Layer 2 of a small transformer language model trained on English Wikipedia (16 layers, counted from 0, width 96).
In attention head 0, each number of a token's query is one row of weights dot the token's vector x. The head spreads its attention over the tokens so far by the softmax of query dot key.

Query weights of the head. A number n stands for (n - 500) times 0.0006.
q0: 515 459 674 250 490 470 619 449 523 410 434 273 407 491 508 312 678 444 483 550 161 596 440 634 448 565 434 556 619 647 441 598 454 499 536 717 594 436 358 440 557 567 620 474 670 317 505 269 506 390 514 505 574 546 355 184 266 617 578 333 664 416 531 619 482 556 489 457 234 336 613 381 509 655 462 346 308 426 501 513 365 637 379 555 492 624 300 280 555 418 330 355 611 401 498 433
q1: 426 589 505 577 409 355 460 476 543 488 624 561 484 380 510 527 485 605 432 677 524 587 449 487 560 429 515 596 522 317 602 479 607 479 483 571 610 470 403 653 521 419 450 660 499 682 589 567 395 459 294 518 684 625 480 687 589 424 549 455 373 400 548 436 447 292 491 318 595 443 558 641 592 741 466 520 479 482 393 683 533 544 510 522 537 475 601 568 553 449 523 534 391 455 408 413
q2: 579 710 359 558 580 714 489 466 396 330 473 703 745 571 688 551 463 537 719 515 707 578 445 579 528 460 530 515 286 359 723 666 487 476 395 458 459 430 545 354 547 721 514 456 591 632 545 596 450 311 431 587 428 524 470 542 629 484 397 484 378 639 593 485 599 406 590 726 508 556 648 631 568 407 460 468 467 658 310 562 457 454 638 528 586 168 640 627 348 369 398 526 492 622 296 768
q3: 462 454 549 568 492 621 300 478 696 530 570 658 638 599 669 690 630 444 540 571 673 603 386 483 554 555 493 606 590 443 583 568 373 282 485 528 407 709 517 288 642 306 619 523 458 353 371 682 492 467 446 459 598 448 356 507 370 595 682 500 472 645 491 411 383 491 479 553 510 543 652 757 391 601 333 235 399 489 399 396 648 615 579 531 371 458 315 372 408 371 589 343 514 484 230 427
q4: 677 448 659 483 493 565 585 378 523 332 177 634 488 866 418 495 288 550 644 282 671 616 498 571 357 569 623 523 615 297 607 649 464 605 390 278 506 183 563 376 460 789 582 517 438 467 242 604 576 475 585 645 458 406 731 714 657 624 177 511 503 358 599 519 385 658 786 722 651 675 644 464 488 321 639 517 458 552 319 633 602 352 874 585 673 322 507 443 367 485 323 586 451 525 314 666
q5: 804 679 482 492 489 858 457 714 539 381 452 726 624 578 682 526 528 561 379 630 531 432 361 423 626 559 425 437 692 466 734 527 31 198 440 477 388 253 783 376 760 655 366 112 893 589 364 703 726 341 398 703 410 427 620 606 465 464 458 396 591 492 697 540 768 400 692 580 570 641 668 641 628 463 431 830 385 634 114 724 636 472 763 610 527 424 572 483 362 326 637 506 646 597 444 594
q6: 327 574 452 577 216 267 472 433 438 578 701 315 276 217 385 172 645 460 494 208 408 271 589 550 312 725 440 564 560 465 301 362 686 499 531 677 757 790 641 442 438 286 436 211 353 380 380 338 403 569 683 441 545 347 429 503 578 784 906 486 685 588 507 964 286 666 432 505 447 546 324 342 544 567 431 230 601 95 761 429 355 780 207 376 571 559 29 501 189 740 479 432 512 188 768 450
q7: 570 602 759 487 373 483 435 545 230 309 504 567 795 477 516 682 409 866 287 511 433 304 491 724 600 369 426 509 399 505 490 607 436 529 449 376 652 482 304 514 441 486 384 422 420 512 604 470 523 486 379 696 379 391 306 656 654 400 118 428 455 755 572 450 594 640 645 627 523 518 571 744 531 647 578 419 508 640 638 579 399 340 670 593 442 410 540 777 427 489 494 468 480 459 456 671
q8: 526 310 619 483 451 554 717 456 575 438 485 387 352 582 532 436 678 568 384 336 482 504 325 529 458 387 215 568 447 690 593 374 545 462 261 567 558 434 265 531 600 509 585 655 663 575 570 544 287 525 480 323 605 357 441 453 164 608 540 325 510 638 422 490 622 583 445 324 274 397 663 409 337 510 364 350 527 564 649 447 463 183 580 464 497 598 716 413 579 304 694 254 404 498 440 386
q9: 286 487 818 718 502 513 541 304 463 418 734 479 472 484 478 562 527 308 435 548 373 699 611 482 575 571 736 625 350 407 441 390 740 648 571 534 732 562 385 604 493 451 295 630 350 613 449 683 293 728 518 654 482 630 381 396 346 587 391 450 227 475 361 218 566 96 358 480 616 587 379 822 457 529 491 496 422 495 474 319 397 546 426 311 485 278 551 697 445 424 470 571 700 370 328 450
q10: 568 603 448 475 581 353 600 280 406 615 468 648 486 559 549 436 346 105 565 813 371 537 515 501 462 440 145 564 544 750 501 530 497 694 490 591 337 601 524 479 477 551 399 442 482 519 515 592 587 353 545 398 408 420 496 313 425 479 397 446 717 396 402 420 415 453 542 412 498 504 583 525 572 562 621 592 445 417 493 427 364 510 506 680 489 616 507 609 597 454 602 408 424 268 533 582
q11: 431 607 510 419 648 579 482 504 658 536 410 358 472 518 609 460 636 616 792 366 457 627 400 513 385 544 377 528 674 549 584 472 478 383 453 468 525 384 622 524 740 659 727 335 501 302 550 543 397 547 422 622 525 420 372 585 254 548 691 521 531 508 498 526 510 580 357 490 497 367 403 367 439 496 328 576 623 543 504 450 610 390 593 445 708 519 448 326 429 423 341 549 559 568 462 533
q12: 400 361 512 671 225 643 577 348 490 496 513 405 564 514 264 304 466 204 511 302 548 437 682 452 413 391 558 510 652 429 401 480 571 576 639 624 470 270 476 479 555 761 411 518 435 401 519 441 525 615 462 366 612 513 711 572 466 598 689 500 411 473 663 441 474 437 622 364 399 511 607 463 570 510 387 561 477 529 664 450 480 649 654 519 541 438 443 517 456 418 453 523 278 684 471 317
q13: 596 515 546 482 404 528 387 339 563 526 544 335 500 678 588 546 594 518 253 427 619 637 471 609 610 572 236 523 482 592 411 476 545 468 395 570 523 462 374 380 517 472 570 510 607 715 482 459 617 405 514 684 685 293 543 604 394 453 495 265 739 528 597 611 661 671 503 568 323 440 583 337 606 532 473 512 475 568 364 751 353 425 577 598 554 433 447 462 439 397 412 385 214 618 590 422
q14: 640 603 584 381 665 668 476 413 376 445 558 559 618 363 410 487 503 687 401 509 510 490 684 549 399 470 426 499 251 545 604 514 577 603 570 438 703 519 319 651 300 304 542 281 433 537 254 337 401 721 514 429 492 477 696 565 575 381 487 537 570 572 505 878 339 347 303 632 669 530 339 559 621 555 475 414 500 509 635 670 474 548 313 332 440 672 438 624 279 396 287 441 361 537 626 633
q15: 417 592 491 474 358 632 591 408 335 281 478 493 396 543 668 267 410 553 586 395 630 262 498 554 498 542 513 233 224 609 349 509 405 482 636 566 436 695 678 379 555 426 665 475 413 423 519 659 406 397 721 645 506 532 361 517 519 215 416 659 609 542 575 617 448 548 382 500 466 531 489 549 652 554 671 681 549 406 706 518 532 685 577 420 262 566 590 512 223 653 452 507 683 289 618 405
q16: 640 394 349 500 660 614 587 569 444 558 482 691 580 524 342 435 507 550 633 353 463 439 335 666 604 738 654 387 635 442 513 536 540 566 272 385 452 378 408 339 731 480 669 545 639 491 679 687 317 560 316 586 443 807 567 664 464 570 458 496 330 340 587 530 364 523 424 520 476 661 733 500 508 609 402 498 424 452 432 734 626 565 543 383 641 382 465 741 438 556 367 484 713 551 348 419
q17: 229 369 345 503 265 603 546 405 382 615 451 586 357 432 588 351 441 745 685 487 375 509 424 640 456 506 382 628 314 750 379 491 792 660 570 806 466 544 392 539 589 443 396 385 349 318 593 593 563 407 666 545 501 583 479 463 303 448 394 732 494 585 370 510 517 517 517 512 522 347 623 586 453 412 519 220 379 281 351 484 480 363 522 505 568 366 665 686 695 468 629 615 506 341 593 392
q18: 546 351 547 371 429 406 379 500 604 572 282 488 618 541 445 559 527 578 763 610 490 500 384 334 409 430 751 431 349 500 495 503 575 536 631 376 524 689 527 529 463 455 495 409 564 366 731 577 369 485 470 333 476 880 419 691 558 582 461 443 639 382 387 259 494 432 356 642 253 572 482 427 499 461 451 633 376 441 620 326 529 470 554 612 270 576 476 376 458 660 463 436 517 507 574 412
q19: 543 511 364 567 668 606 535 369 734 590 355 451 595 471 310 577 414 664 462 435 568 642 238 585 539 537 554 520 637 561 326 384 511 372 575 638 560 655 464 592 604 385 622 476 247 450 544 733 482 523 528 600 560 613 515 623 555 420 395 460 515 327 523 536 630 731 602 543 686 371 711 422 601 670 400 778 480 479 637 762 398 396 717 625 611 708 467 429 582 509 574 440 572 544 550 425
q20: 563 513 500 227 204 529 475 461 510 503 567 481 170 634 454 525 565 489 506 530 618 786 324 576 444 746 513 444 269 354 334 423 533 441 551 386 435 456 496 654 545 552 699 394 570 455 431 429 613 370 523 543 441 651 457 418 452 458 654 634 654 769 404 762 506 599 242 692 557 425 413 424 779 448 394 554 772 308 470 371 545 411 357 495 628 864 584 303 362 448 435 531 578 607 503 448
q21: 662 656 405 518 773 439 320 474 579 638 727 424 489 816 605 478 702 432 446 487 437 623 713 493 513 464 628 263 550 583 521 722 498 555 587 393 372 414 267 623 431 382 532 430 646 534 468 616 518 627 565 187 534 294 491 280 333 387 747 270 529 611 495 444 435 622 538 514 648 318 533 373 328 381 328 467 565 554 589 363 519 599 391 338 587 440 409 859 552 343 634 413 400 357 504 473
q22: 529 518 658 535 426 480 430 542 418 556 211 464 542 488 802 444 549 595 404 383 421 482 507 499 590 521 672 573 298 537 505 356 240 464 515 417 660 635 565 407 354 469 354 279 450 427 378 475 582 240 491 224 431 391 511 471 253 411 397 461 665 533 279 558 523 514 584 741 579 640 607 591 508 520 450 563 386 507 441 458 415 659 243 361 559 397 392 534 473 424 541 444 524 432 321 419
q23: 272 465 471 696 592 455 480 463 309 643 507 535 544 510 440 451 447 708 542 398 507 665 553 588 622 574 649 379 675 652 327 500 479 721 419 460 718 602 310 603 676 403 666 359 489 562 459 602 553 485 338 496 504 565 597 800 659 496 257 366 468 450 636 648 458 770 526 557 610 489 232 706 699 631 438 601 559 584 513 588 653 525 696 339 514 573 625 396 392 357 216 608 301 581 674 402
q24: 357 583 322 719 283 674 564 452 360 463 739 563 559 665 148 478 546 277 419 383 368 409 502 284 567 389 559 568 404 262 452 559 209 670 381 237 498 387 529 552 626 564 596 582 509 381 365 491 491 590 804 458 438 269 322 666 577 366 367 668 651 435 585 475 493 424 404 497 309 501 505 411 476 378 579 610 529 533 509 578 614 512 547 351 411 441 448 489 428 523 625 416 373 519 635 498
q25: 497 486 523 438 580 659 369 591 461 542 613 652 536 314 316 490 672 540 480 630 566 670 436 299 618 480 541 505 600 514 532 371 456 552 637 384 533 368 437 465 650 400 641 421 558 470 457 523 433 367 651 621 495 513 630 468 420 547 673 585 506 487 360 620 473 521 415 440 409 338 551 353 636 448 342 445 506 534 445 659 513 495 314 638 388 606 488 480 622 407 488 347 669 548 611 254
q26: 291 638 596 432 463 575 502 627 531 482 519 285 484 642 544 450 433 485 567 471 388 493 610 524 525 546 543 551 443 664 344 565 740 585 540 631 598 596 383 451 329 559 399 623 486 459 463 396 530 496 743 529 423 510 455 224 472 501 480 402 293 397 478 668 355 318 393 614 388 461 599 433 570 605 404 313 247 505 720 603 417 533 376 455 384 442 389 551 474 523 367 518 652 639 431 611
q27: 320 442 572 386 370 644 561 391 346 498 491 589 704 335 500 384 812 534 376 497 479 495 344 544 551 518 736 408 312 468 554 726 654 734 579 701 448 554 554 583 592 561 548 698 597 366 223 646 266 507 617 345 583 658 577 557 368 573 638 682 443 581 426 490 401 416 430 385 302 408 453 436 432 542 438 450 423 361 700 723 388 388 474 616 492 548 448 465 525 584 361 526 245 286 506 378
q28: 634 360 523 421 501 422 448 747 514 435 351 499 672 427 474 518 588 239 602 732 508 552 460 560 718 524 382 575 511 619 414 518 437 331 461 769 348 631 319 583 599 627 359 423 422 353 606 394 456 560 204 540 571 534 477 421 626 527 292 444 697 736 702 618 647 370 502 638 387 603 399 595 658 648 448 322 544 591 307 429 508 593 561 437 438 537 500 390 588 296 582 388 577 451 502 479
q29: 770 533 331 378 525 733 584 572 704 345 543 694 674 487 404 510 428 487 492 583 397 369 533 575 677 276 333 660 201 426 565 552 437 633 822 552 405 552 213 530 535 357 561 244 312 608 445 684 307 455 629 410 479 293 545 421 447 693 388 480 649 434 320 639 622 618 383 519 505 382 369 411 569 541 582 465 222 592 466 445 443 559 565 403 365 582 740 601 578 509 386 460 412 247 452 492
q30: 603 437 500 301 670 542 589 512 381 701 469 407 630 540 285 539 606 547 495 565 470 727 480 426 558 604 496 540 544 401 252 540 460 342 632 353 614 649 561 563 479 538 512 465 427 365 314 499 626 329 408 577 487 479 291 471 510 535 671 662 464 538 560 490 557 446 441 523 476 702 437 447 521 555 355 433 268 610 532 221 570 651 398 607 331 636 412 500 316 466 491 509 728 546 574 478
q31: 475 390 553 538 532 374 298 308 584 742 537 455 538 547 580 588 201 491 561 417 585 377 519 583 533 682 528 414 639 492 333 289 505 586 448 467 388 549 697 376 495 524 628 604 218 610 474 485 607 486 346 570 462 457 613 476 684 547 410 359 621 279 524 348 434 543 488 451 468 624 539 577 731 580 409 447 451 375 337 481 473 667 650 287 413 472 311 599 631 392 522 318 453 637 354 422

Each question shows a short text with each token's key, already scaled and adjusted for position as the last token sees it. A number n stands for (n - 500) times 0.0045.

Then comes the last token's vector x. A number n stands for (n - 500) times 0.01.

0 "ter": 476 418 758 499 540 475 568 436 448 501 494 564 485 465 471 485 468 527 481 492 471 456 515 400 509 510 544 503 492 531 555 532
1 " of": 491 462 726 522 489 503 662 430 561 467 464 497 507 427 495 433 503 492 519 521 518 425 501 449 459 511 477 482 492 485 554 545
2 " ": 461 373 777 504 411 441 598 475 484 477 474 504 529 534 479 480 471 481 499 505 509 484 456 483 468 487 514 498 507 537 479 521
3 "'": 467 446 693 507 489 490 600 424 517 520 553 512 416 489 500 531 477 494 494 468 532 530 526 420 491 551 543 517 540 512 571 543
4 "I": 494 422 714 498 461 430 584 419 496 514 566 533 444 510 488 521 483 517 543 538 479 483 515 458 487 467 550 522 516 511 496 516
5 "z": 480 431 721 490 488 473 618 445 541 480 464 530 550 462 478 470 444 548 530 512 527 454 526 486 425 530 541 508 526 535 491 493
x: 426 435 388 598 537 509 467 497 421 358 399 417 144 413 509 598 434 476 540 501 395 504 411 417 381 652 424 372 541 366 536 462 465 450 574 529 509 607 659 319 608 511 494 533 364 315 600 489 530 541 635 562 483 578 643 526 499 632 613 623 325 303 537 528 395 458 486 685 432 571 125 508 444 577 265 433 563 354 439 371 586 335 518 600 585 454 486 549 432 499 521 599 548 653 475 320
Which token does the last token look at most? 1 " of"

0 " down": 462 446 611 485 513 487 532 529 473 460 475 537 526 510 541 520 498 441 488 533 519 481 514 461 526 518 526 502 486 488 512 504
1 " as": 489 452 711 525 505 485 638 442 531 512 516 496 521 471 476 443 484 515 559 497 543 445 512 445 472 507 460 501 491 518 542 504
2 " its": 507 450 688 535 514 488 628 399 537 449 527 501 509 451 498 485 517 476 532 509 550 429 538 464 474 483 490 454 507 485 504 509
3 " ": 548 378 753 502 419 432 592 491 485 472 470 511 539 543 493 498 491 464 509 505 499 488 463 493 467 483 507 496 510 540 484 502
4 "chi": 489 506 689 499 517 455 564 489 464 504 494 533 497 529 478 494 439 521 488 507 512 497 529 472 479 480 526 495 521 529 530 473
5 "ef": 484 484 654 483 493 460 563 496 439 528 478 540 509 507 479 510 475 527 490 547 532 467 491 475 445 482 549 489 495 490 545 517
x: 461 263 437 467 367 537 491 420 530 593 539 413 280 543 488 532 390 475 718 522 418 409 545 282 350 732 384 560 598 487 450 420 524 398 301 623 501 474 602 435 358 468 271 479 564 474 417 488 315 377 625 661 698 482 507 676 350 435 661 541 492 558 603 637 537 460 476 525 419 506 587 371 577 531 397 544 544 576 553 498 743 412 452 613 773 436 676 504 485 486 633 488 483 555 402 749
Which token does the last token look at most, and with what share of its attention? 2 " its", with about 50%

0 " of": 487 464 733 520 498 505 668 428 556 466 467 485 499 421 486 430 501 490 519 523 528 426 493 445 458 513 473 480 483 475 553 544
1 " the": 495 442 744 530 491 498 658 389 542 492 501 521 488 459 470 415 519 485 523 488 558 425 508 423 482 501 495 480 467 464 508 526
2 " C": 472 334 832 491 441 463 631 458 501 459 503 533 514 500 513 480 483 504 533 540 546 522 509 450 435 530 569 487 523 489 528 548
3 "O": 482 403 758 497 460 451 602 458 479 507 513 525 472 479 472 509 484 502 504 485 466 496 541 462 446 477 542 497 468 495 481 543
4 "V": 538 382 758 470 490 427 599 465 503 445 490 525 455 509 502 517 439 541 533 546 498 512 505 463 473 513 564 534 512 518 475 531
5 "I": 529 430 715 499 475 422 578 424 493 520 563 534 437 510 485 525 481 522 539 539 474 489 522 468 489 469 554 524 526 507 498 510
x: 517 514 510 542 559 490 481 662 612 525 659 401 274 598 539 294 455 446 549 428 394 426 455 185 350 607 442 465 527 595 461 368 542 497 764 580 504 460 573 550 513 646 709 428 491 527 319 429 511 585 176 504 548 595 598 649 487 472 500 488 511 533 606 550 511 771 561 472 360 483 398 420 438 456 428 268 484 405 525 530 628 619 686 332 581 525 363 727 593 497 667 484 612 530 496 458
Which token does the last token look at most? 0 " of"

0 " at": 493 413 772 506 527 507 645 450 508 478 453 521 485 469 463 478 485 508 516 517 567 468 497 437 477 546 514 476 463 443 532 502
1 " the": 494 428 755 532 497 502 662 394 551 489 483 532 488 463 471 434 525 476 534 504 538 423 511 424 473 499 499 474 474 453 523 508
2 " Si": 485 398 720 506 471 481 583 488 501 465 511 569 447 469 469 484 461 530 500 520 516 489 501 451 468 466 532 451 545 471 536 439
3 "o": 483 420 727 520 504 474 593 451 558 521 485 531 509 496 525 443 436 517 565 490 510 466 531 505 433 497 532 522 564 487 537 443
4 "u": 507 455 685 528 474 462 573 466 483 480 488 518 495 513 484 491 471 542 511 537 543 477 479 519 426 476 498 475 540 478 526 469
5 "x": 517 440 693 527 502 462 575 500 535 496 474 522 502 440 477 506 506 536 512 522 494 480 511 506 472 547 522 525 515 495 518 455
x: 455 404 630 478 493 461 498 495 430 328 568 477 240 634 354 570 307 575 459 413 361 606 396 501 395 478 447 496 501 515 407 535 236 327 418 478 488 545 728 302 529 417 504 518 499 437 389 499 431 391 483 348 464 678 566 664 514 634 695 607 487 453 581 561 364 571 442 443 471 693 228 288 497 519 397 481 615 441 605 401 692 582 311 483 624 492 436 569 506 590 358 496 611 644 292 613
Which token does the last token look at most? 1 " the"

0 "ing": 494 394 737 526 538 480 585 425 491 494 489 567 525 471 486 489 506 503 512 519 517 449 500 439 497 566 494 497 507 511 538 528
1 " a": 483 382 774 537 505 482 638 384 546 455 498 539 494 487 489 490 490 489 530 488 536 452 506 442 476 521 498 477 512 490 505 473
2 " ": 455 363 779 505 412 447 598 481 493 478 464 522 536 536 486 500 487 469 502 512 492 484 462 483 467 487 515 493 512 531 492 503
3 "s": 488 386 789 506 490 470 632 419 565 471 478 570 526 471 512 503 508 534 543 505 541 465 502 446 481 523 529 510 513 504 545 486
4 "har": 498 498 660 510 480 493 581 477 512 514 468 533 494 480 504 501 468 542 455 502 515 482 510 433 482 523 525 480 481 470 595 455
5 "ed": 530 399 787 472 513 459 644 447 541 471 498 534 484 514 544 476 499 536 482 499 535 489 477 484 475 573 498 516 481 495 541 489
x: 500 529 592 483 374 632 414 358 479 427 439 584 194 393 487 435 396 476 657 777 542 610 364 353 285 792 435 507 458 478 712 607 416 510 370 499 610 489 411 394 692 613 405 578 473 532 462 626 529 554 602 480 480 684 513 440 578 631 639 451 539 537 446 532 532 593 418 356 471 633 476 486 540 594 415 211 593 389 665 359 748 617 444 577 676 499 405 536 415 600 664 493 586 400 606 491
Which token does the last token look at most? 1 " a"

0 " Al": 463 382 709 492 523 484 560 492 514 471 471 538 485 447 480 512 487 541 478 583 458 486 499 494 480 484 581 473 502 450 551 457
1 "ex": 493 469 665 511 519 489 545 507 535 511 494 530 488 501 435 494 474 567 498 502 528 511 461 476 491 543 491 493 529 442 488 438
2 "and": 467 447 668 462 454 492 554 461 473 483 498 570 498 543 510 509 480 525 552 577 490 492 468 516 458 516 456 470 550 516 528 418
3 "er": 474 454 691 486 522 494 574 439 487 514 479 558 519 467 462 487 500 524 497 476 508 508 493 484 476 490 529 503 514 499 539 467
4 " V": 564 373 746 471 489 416 565 439 502 469 496 533 460 502 533 537 442 540 501 564 535 485 498 479 458 524 570 492 528 526 497 538
5 "an": 526 438 677 508 517 490 600 491 529 508 420 541 511 512 492 458 470 550 536 483 507 488 510 527 450 501 511 537 516 483 553 441
x: 306 372 598 528 473 526 408 478 496 379 464 417 176 376 456 505 396 490 549 748 476 726 595 516 634 546 453 503 629 416 433 468 447 580 550 488 637 573 554 387 783 415 455 550 555 426 363 529 413 446 518 556 422 532 531 764 418 568 612 597 478 591 367 550 335 492 543 516 616 486 338 366 528 479 524 478 758 476 673 453 501 663 673 555 601 462 433 267 615 639 550 650 667 536 548 569
Which two tokens does the last token look at most, in order? 5 "an", 1 "ex"

0 "ton": 498 465 686 514 535 486 550 447 487 482 457 565 462 484 439 475 470 532 499 500 556 446 506 463 454 549 529 525 514 469 552 485
1 "ai": 480 466 631 525 499 475 529 460 426 484 485 515 441 494 433 488 449 487 537 556 505 461 549 479 498 475 566 478 507 505 524 514
2 " people": 490 437 710 530 509 476 625 456 452 448 496 537 466 436 410 535 483 516 479 516 513 473 494 434 503 499 500 488 438 418 541 505
3 " live": 515 426 719 462 472 470 628 495 433 451 532 530 519 435 495 491 474 419 454 497 548 516 526 460 556 563 487 483 468 450 541 514
4 "d": 503 420 780 482 481 444 633 464 517 497 483 548 520 509 514 501 524 524 491 542 528 510 462 463 461 564 503 546 537 504 564 520
5 " to": 517 455 716 497 507 467 642 438 551 490 508 528 498 425 503 461 532 511 523 530 514 455 489 466 485 494 471 435 453 490 487 499
x: 559 555 393 601 475 449 624 494 466 463 586 560 257 411 495 416 412 476 585 542 469 485 388 404 261 660 361 584 309 511 566 375 547 362 632 446 433 569 634 514 424 611 425 519 603 496 473 769 495 463 608 435 441 575 411 501 556 617 550 590 725 416 484 505 481 768 591 379 449 463 348 414 365 402 603 296 682 216 434 489 598 411 432 414 496 652 468 379 480 548 626 665 695 279 505 589
Which token does the last token look at most? 2 " people"

0 "pt": 502 387 703 541 551 476 568 536 497 500 509 557 561 443 508 537 498 518 569 579 492 458 524 473 503 516 522 531 472 543 535 529
1 " the": 488 430 752 532 492 499 655 391 553 487 495 533 494 466 483 432 527 475 531 497 546 423 517 424 486 492 499 473 478 476 521 514
2 " As": 500 422 730 505 482 460 630 469 531 473 494 519 490 434 472 477 492 537 533 496 525 477 480 451 504 485 500 496 513 491 528 470
3 "s": 497 382 808 490 492 469 645 414 568 467 482 568 524 465 500 497 497 536 540 508 551 463 502 450 485 534 524 503 519 496 543 489
4 "in": 560 410 748 504 467 442 611 488 497 467 468 539 538 485 480 491 483 530 533 498 540 443 490 511 488 531 495 506 513 508 544 483
5 "i": 506 454 678 525 501 460 561 436 481 492 480 525 492 498 492 502 451 526 525 532 536 466 479 488 469 480 526 493 513 524 534 524
x: 290 296 384 604 442 521 528 406 388 563 534 303 430 499 460 682 480 403 584 454 450 367 444 258 379 524 621 491 642 463 533 394 477 425 623 478 597 767 536 434 731 473 623 453 420 426 345 508 491 545 430 481 647 512 585 643 467 570 560 412 572 573 593 481 478 746 646 506 402 661 368 279 523 368 486 454 623 225 477 446 416 377 643 624 594 420 400 291 515 488 615 548 652 568 524 458
Which token does the last token look at most, and with what share of its attention? 1 " the", with about 30%

0 "s": 508 376 812 504 523 499 630 405 555 475 485 570 517 455 491 488 506 542 531 503 547 457 491 448 485 537 525 509 507 488 536 505
1 " Hall": 469 407 738 461 510 481 607 469 485 468 496 549 504 452 411 511 479 526 462 538 500 489 532 468 469 509 551 505 486 429 470 499
2 "é": 514 465 695 416 487 479 584 436 436 470 460 527 501 472 443 477 437 486 506 467 497 530 446 414 466 492 567 488 521 441 517 495
3 " International": 486 484 647 516 487 497 560 433 467 474 502 584 461 455 411 502 474 492 417 526 538 499 537 450 433 489 523 496 523 400 487 550
4 " Con": 533 421 700 495 504 451 579 498 461 502 484 572 500 445 482 495 502 531 511 503 498 506 491 483 472 555 558 496 536 488 482 547
5 "duc": 511 473 605 523 510 477 537 453 444 489 501 554 502 485 473 509 504 500 444 486 504 535 496 458 489 551 507 512 454 442 493 550
x: 313 436 526 395 483 485 535 433 499 526 533 215 563 542 604 549 478 537 526 377 498 547 709 415 248 495 351 517 510 602 536 679 332 492 436 532 575 409 658 548 523 497 305 385 524 432 465 520 540 397 563 408 372 546 570 622 547 566 748 460 586 394 393 379 374 598 516 456 402 661 434 312 557 581 391 533 276 362 300 424 566 611 298 504 510 398 316 509 606 739 392 519 670 446 354 598
Which token does the last token look at most, and with what share of its attention? 2 "é", with about 30%

0 "k": 494 413 713 506 508 478 554 449 501 528 436 510 492 499 532 499 477 561 517 538 544 480 498 463 498 513 537 550 546 539 524 496
1 "ton": 465 474 690 511 507 484 547 466 491 488 454 563 464 490 446 471 462 532 488 495 564 452 511 470 460 545 532 529 528 491 552 478
2 "ai": 491 470 641 523 481 472 537 464 428 485 485 515 444 493 433 486 447 486 531 555 508 464 552 479 497 475 568 480 508 508 523 514
3 " re": 511 441 744 528 461 459 601 490 497 466 480 504 559 483 483 494 492 531 493 464 489 495 478 417 512 481 487 496 486 494 488 463
4 "fer": 524 449 704 483 504 451 578 455 462 469 458 550 509 554 530 508 484 473 471 527 544 505 479 427 478 520 528 521 474 528 567 451
5 "red": 554 459 669 472 511 482 608 508 543 461 522 537 535 525 523 454 481 519 492 515 530 464 495 475 479 559 436 488 508 517 568 468
x: 565 387 641 645 347 551 636 572 510 498 632 567 279 426 519 394 484 478 646 699 743 614 574 436 564 780 487 516 493 556 586 617 541 492 511 545 423 421 293 343 626 463 316 508 388 488 630 403 686 462 802 491 504 701 491 550 612 628 556 681 572 526 597 452 414 562 457 416 517 671 329 575 538 596 408 273 566 323 713 462 657 530 357 544 788 466 439 446 406 566 524 490 427 415 565 553
Which two tokens does the last token look at most, in order? 3 " re", 1 "ton"

0 " on": 494 431 726 492 519 501 619 434 536 487 490 464 506 501 518 505 452 449 564 499 550 460 520 456 486 517 491 485 507 448 530 494
1 " the": 496 430 741 533 499 499 657 394 551 485 487 533 497 472 479 432 528 476 536 493 547 427 512 427 475 495 491 475 471 463 521 510
2 " so": 487 403 750 534 490 502 653 492 525 482 539 517 534 494 504 498 499 503 490 506 519 509 553 484 506 507 463 508 444 482 519 469
3 "les": 530 440 651 468 457 480 561 501 505 439 453 549 511 479 489 487 458 518 531 486 464 470 500 439 495 509 506 440 468 515 545 457
4 " of": 508 452 711 523 502 495 662 443 576 467 455 498 507 437 512 449 519 476 533 527 500 427 497 455 464 509 467 477 501 489 575 515
5 " her": 519 443 632 530 512 457 544 402 467 443 549 487 435 444 477 501 473 490 455 497 555 452 493 402 539 511 517 443 480 437 534 513
x: 473 579 607 671 439 406 692 406 458 549 560 540 245 456 541 488 480 524 464 508 642 411 377 157 306 534 408 603 521 431 592 458 563 456 555 695 587 558 501 594 572 514 470 534 446 584 495 564 521 297 651 489 529 493 698 325 550 417 803 462 504 609 616 398 335 620 479 492 382 524 466 364 542 487 512 453 525 386 429 370 158 560 471 600 495 593 290 471 499 778 636 522 384 589 462 633
Which token does the last token look at most, and with what share of its attention? 1 " the", with about 30%

0 " Court": 495 514 584 490 497 515 562 429 416 472 474 529 503 451 434 574 538 486 469 508 494 486 474 424 495 496 531 450 470 360 483 542
1 " where": 480 431 784 533 508 493 641 455 560 466 547 532 485 457 460 486 462 462 494 497 507 453 494 410 520 551 486 458 533 495 508 491
2 " she": 467 436 681 525 491 485 555 423 495 435 555 501 485 434 502 535 468 528 474 519 521 468 498 412 519 521 490 442 490 443 535 442
3 " was": 496 447 733 483 486 506 686 407 506 443 519 493 473 449 505 474 483 486 540 530 570 467 493 450 446 512 453 453 482 433 546 485
4 " inter": 580 415 771 460 500 458 672 473 458 456 462 540 546 483 472 475 539 489 499 519 459 466 497 422 501 499 490 464 463 449 531 501
5 "ro": 512 492 706 482 480 486 583 436 502 508 477 468 498 483 472 506 508 501 522 478 527 470 480 457 476 521 521 499 568 497 552 442
x: 476 377 487 640 516 388 255 492 598 618 486 175 173 445 636 450 527 494 513 368 617 429 486 259 590 749 415 475 344 335 592 543 339 524 576 460 478 556 477 578 563 220 600 561 545 587 318 423 562 495 527 554 549 560 614 570 539 545 573 724 588 554 535 522 424 406 502 468 349 693 250 418 430 308 509 408 511 405 422 470 547 544 521 628 587 443 360 525 600 520 367 471 417 598 474 529
Which token does the last token look at most? 3 " was"

0 " March": 497 436 723 421 525 475 594 470 484 487 518 468 453 418 510 538 462 480 480 530 534 475 451 455 481 502 533 496 458 425 481 520
1 "\n": 309 282 955 494 536 448 675 554 479 436 515 521 486 516 471 505 483 462 476 485 528 481 493 475 477 502 472 469 512 478 489 536
2 " ": 466 374 803 487 410 442 623 464 494 476 463 509 535 528 472 472 478 484 487 509 505 494 458 483 455 487 496 498 506 502 474 519
3 " ": 556 379 793 492 422 430 617 470 493 478 463 511 534 533 477 477 479 482 490 507 502 494 458 485 456 484 501 498 509 512 477 515
4 "-": 540 458 805 450 465 445 651 505 531 487 488 480 542 457 435 459 432 453 472 469 511 554 499 417 470 491 476 499 541 533 526 470
5 " The": 488 432 743 531 500 460 666 389 545 495 513 528 470 467 485 442 539 496 520 458 551 434 521 448 455 473 485 496 520 455 510 524
x: 421 779 533 466 419 437 547 476 489 600 469 411 202 607 397 370 434 486 506 532 560 643 374 343 311 626 411 596 571 451 545 388 687 448 557 605 391 417 621 488 448 203 670 500 466 553 407 506 508 528 478 690 446 377 382 476 550 502 889 498 546 252 328 410 474 515 490 347 554 433 398 373 527 262 452 359 586 476 562 558 483 554 524 586 511 439 402 494 632 555 575 472 416 349 623 403
Which token does the last token look at most, and with what share of its attention? 5 " The", with about 40%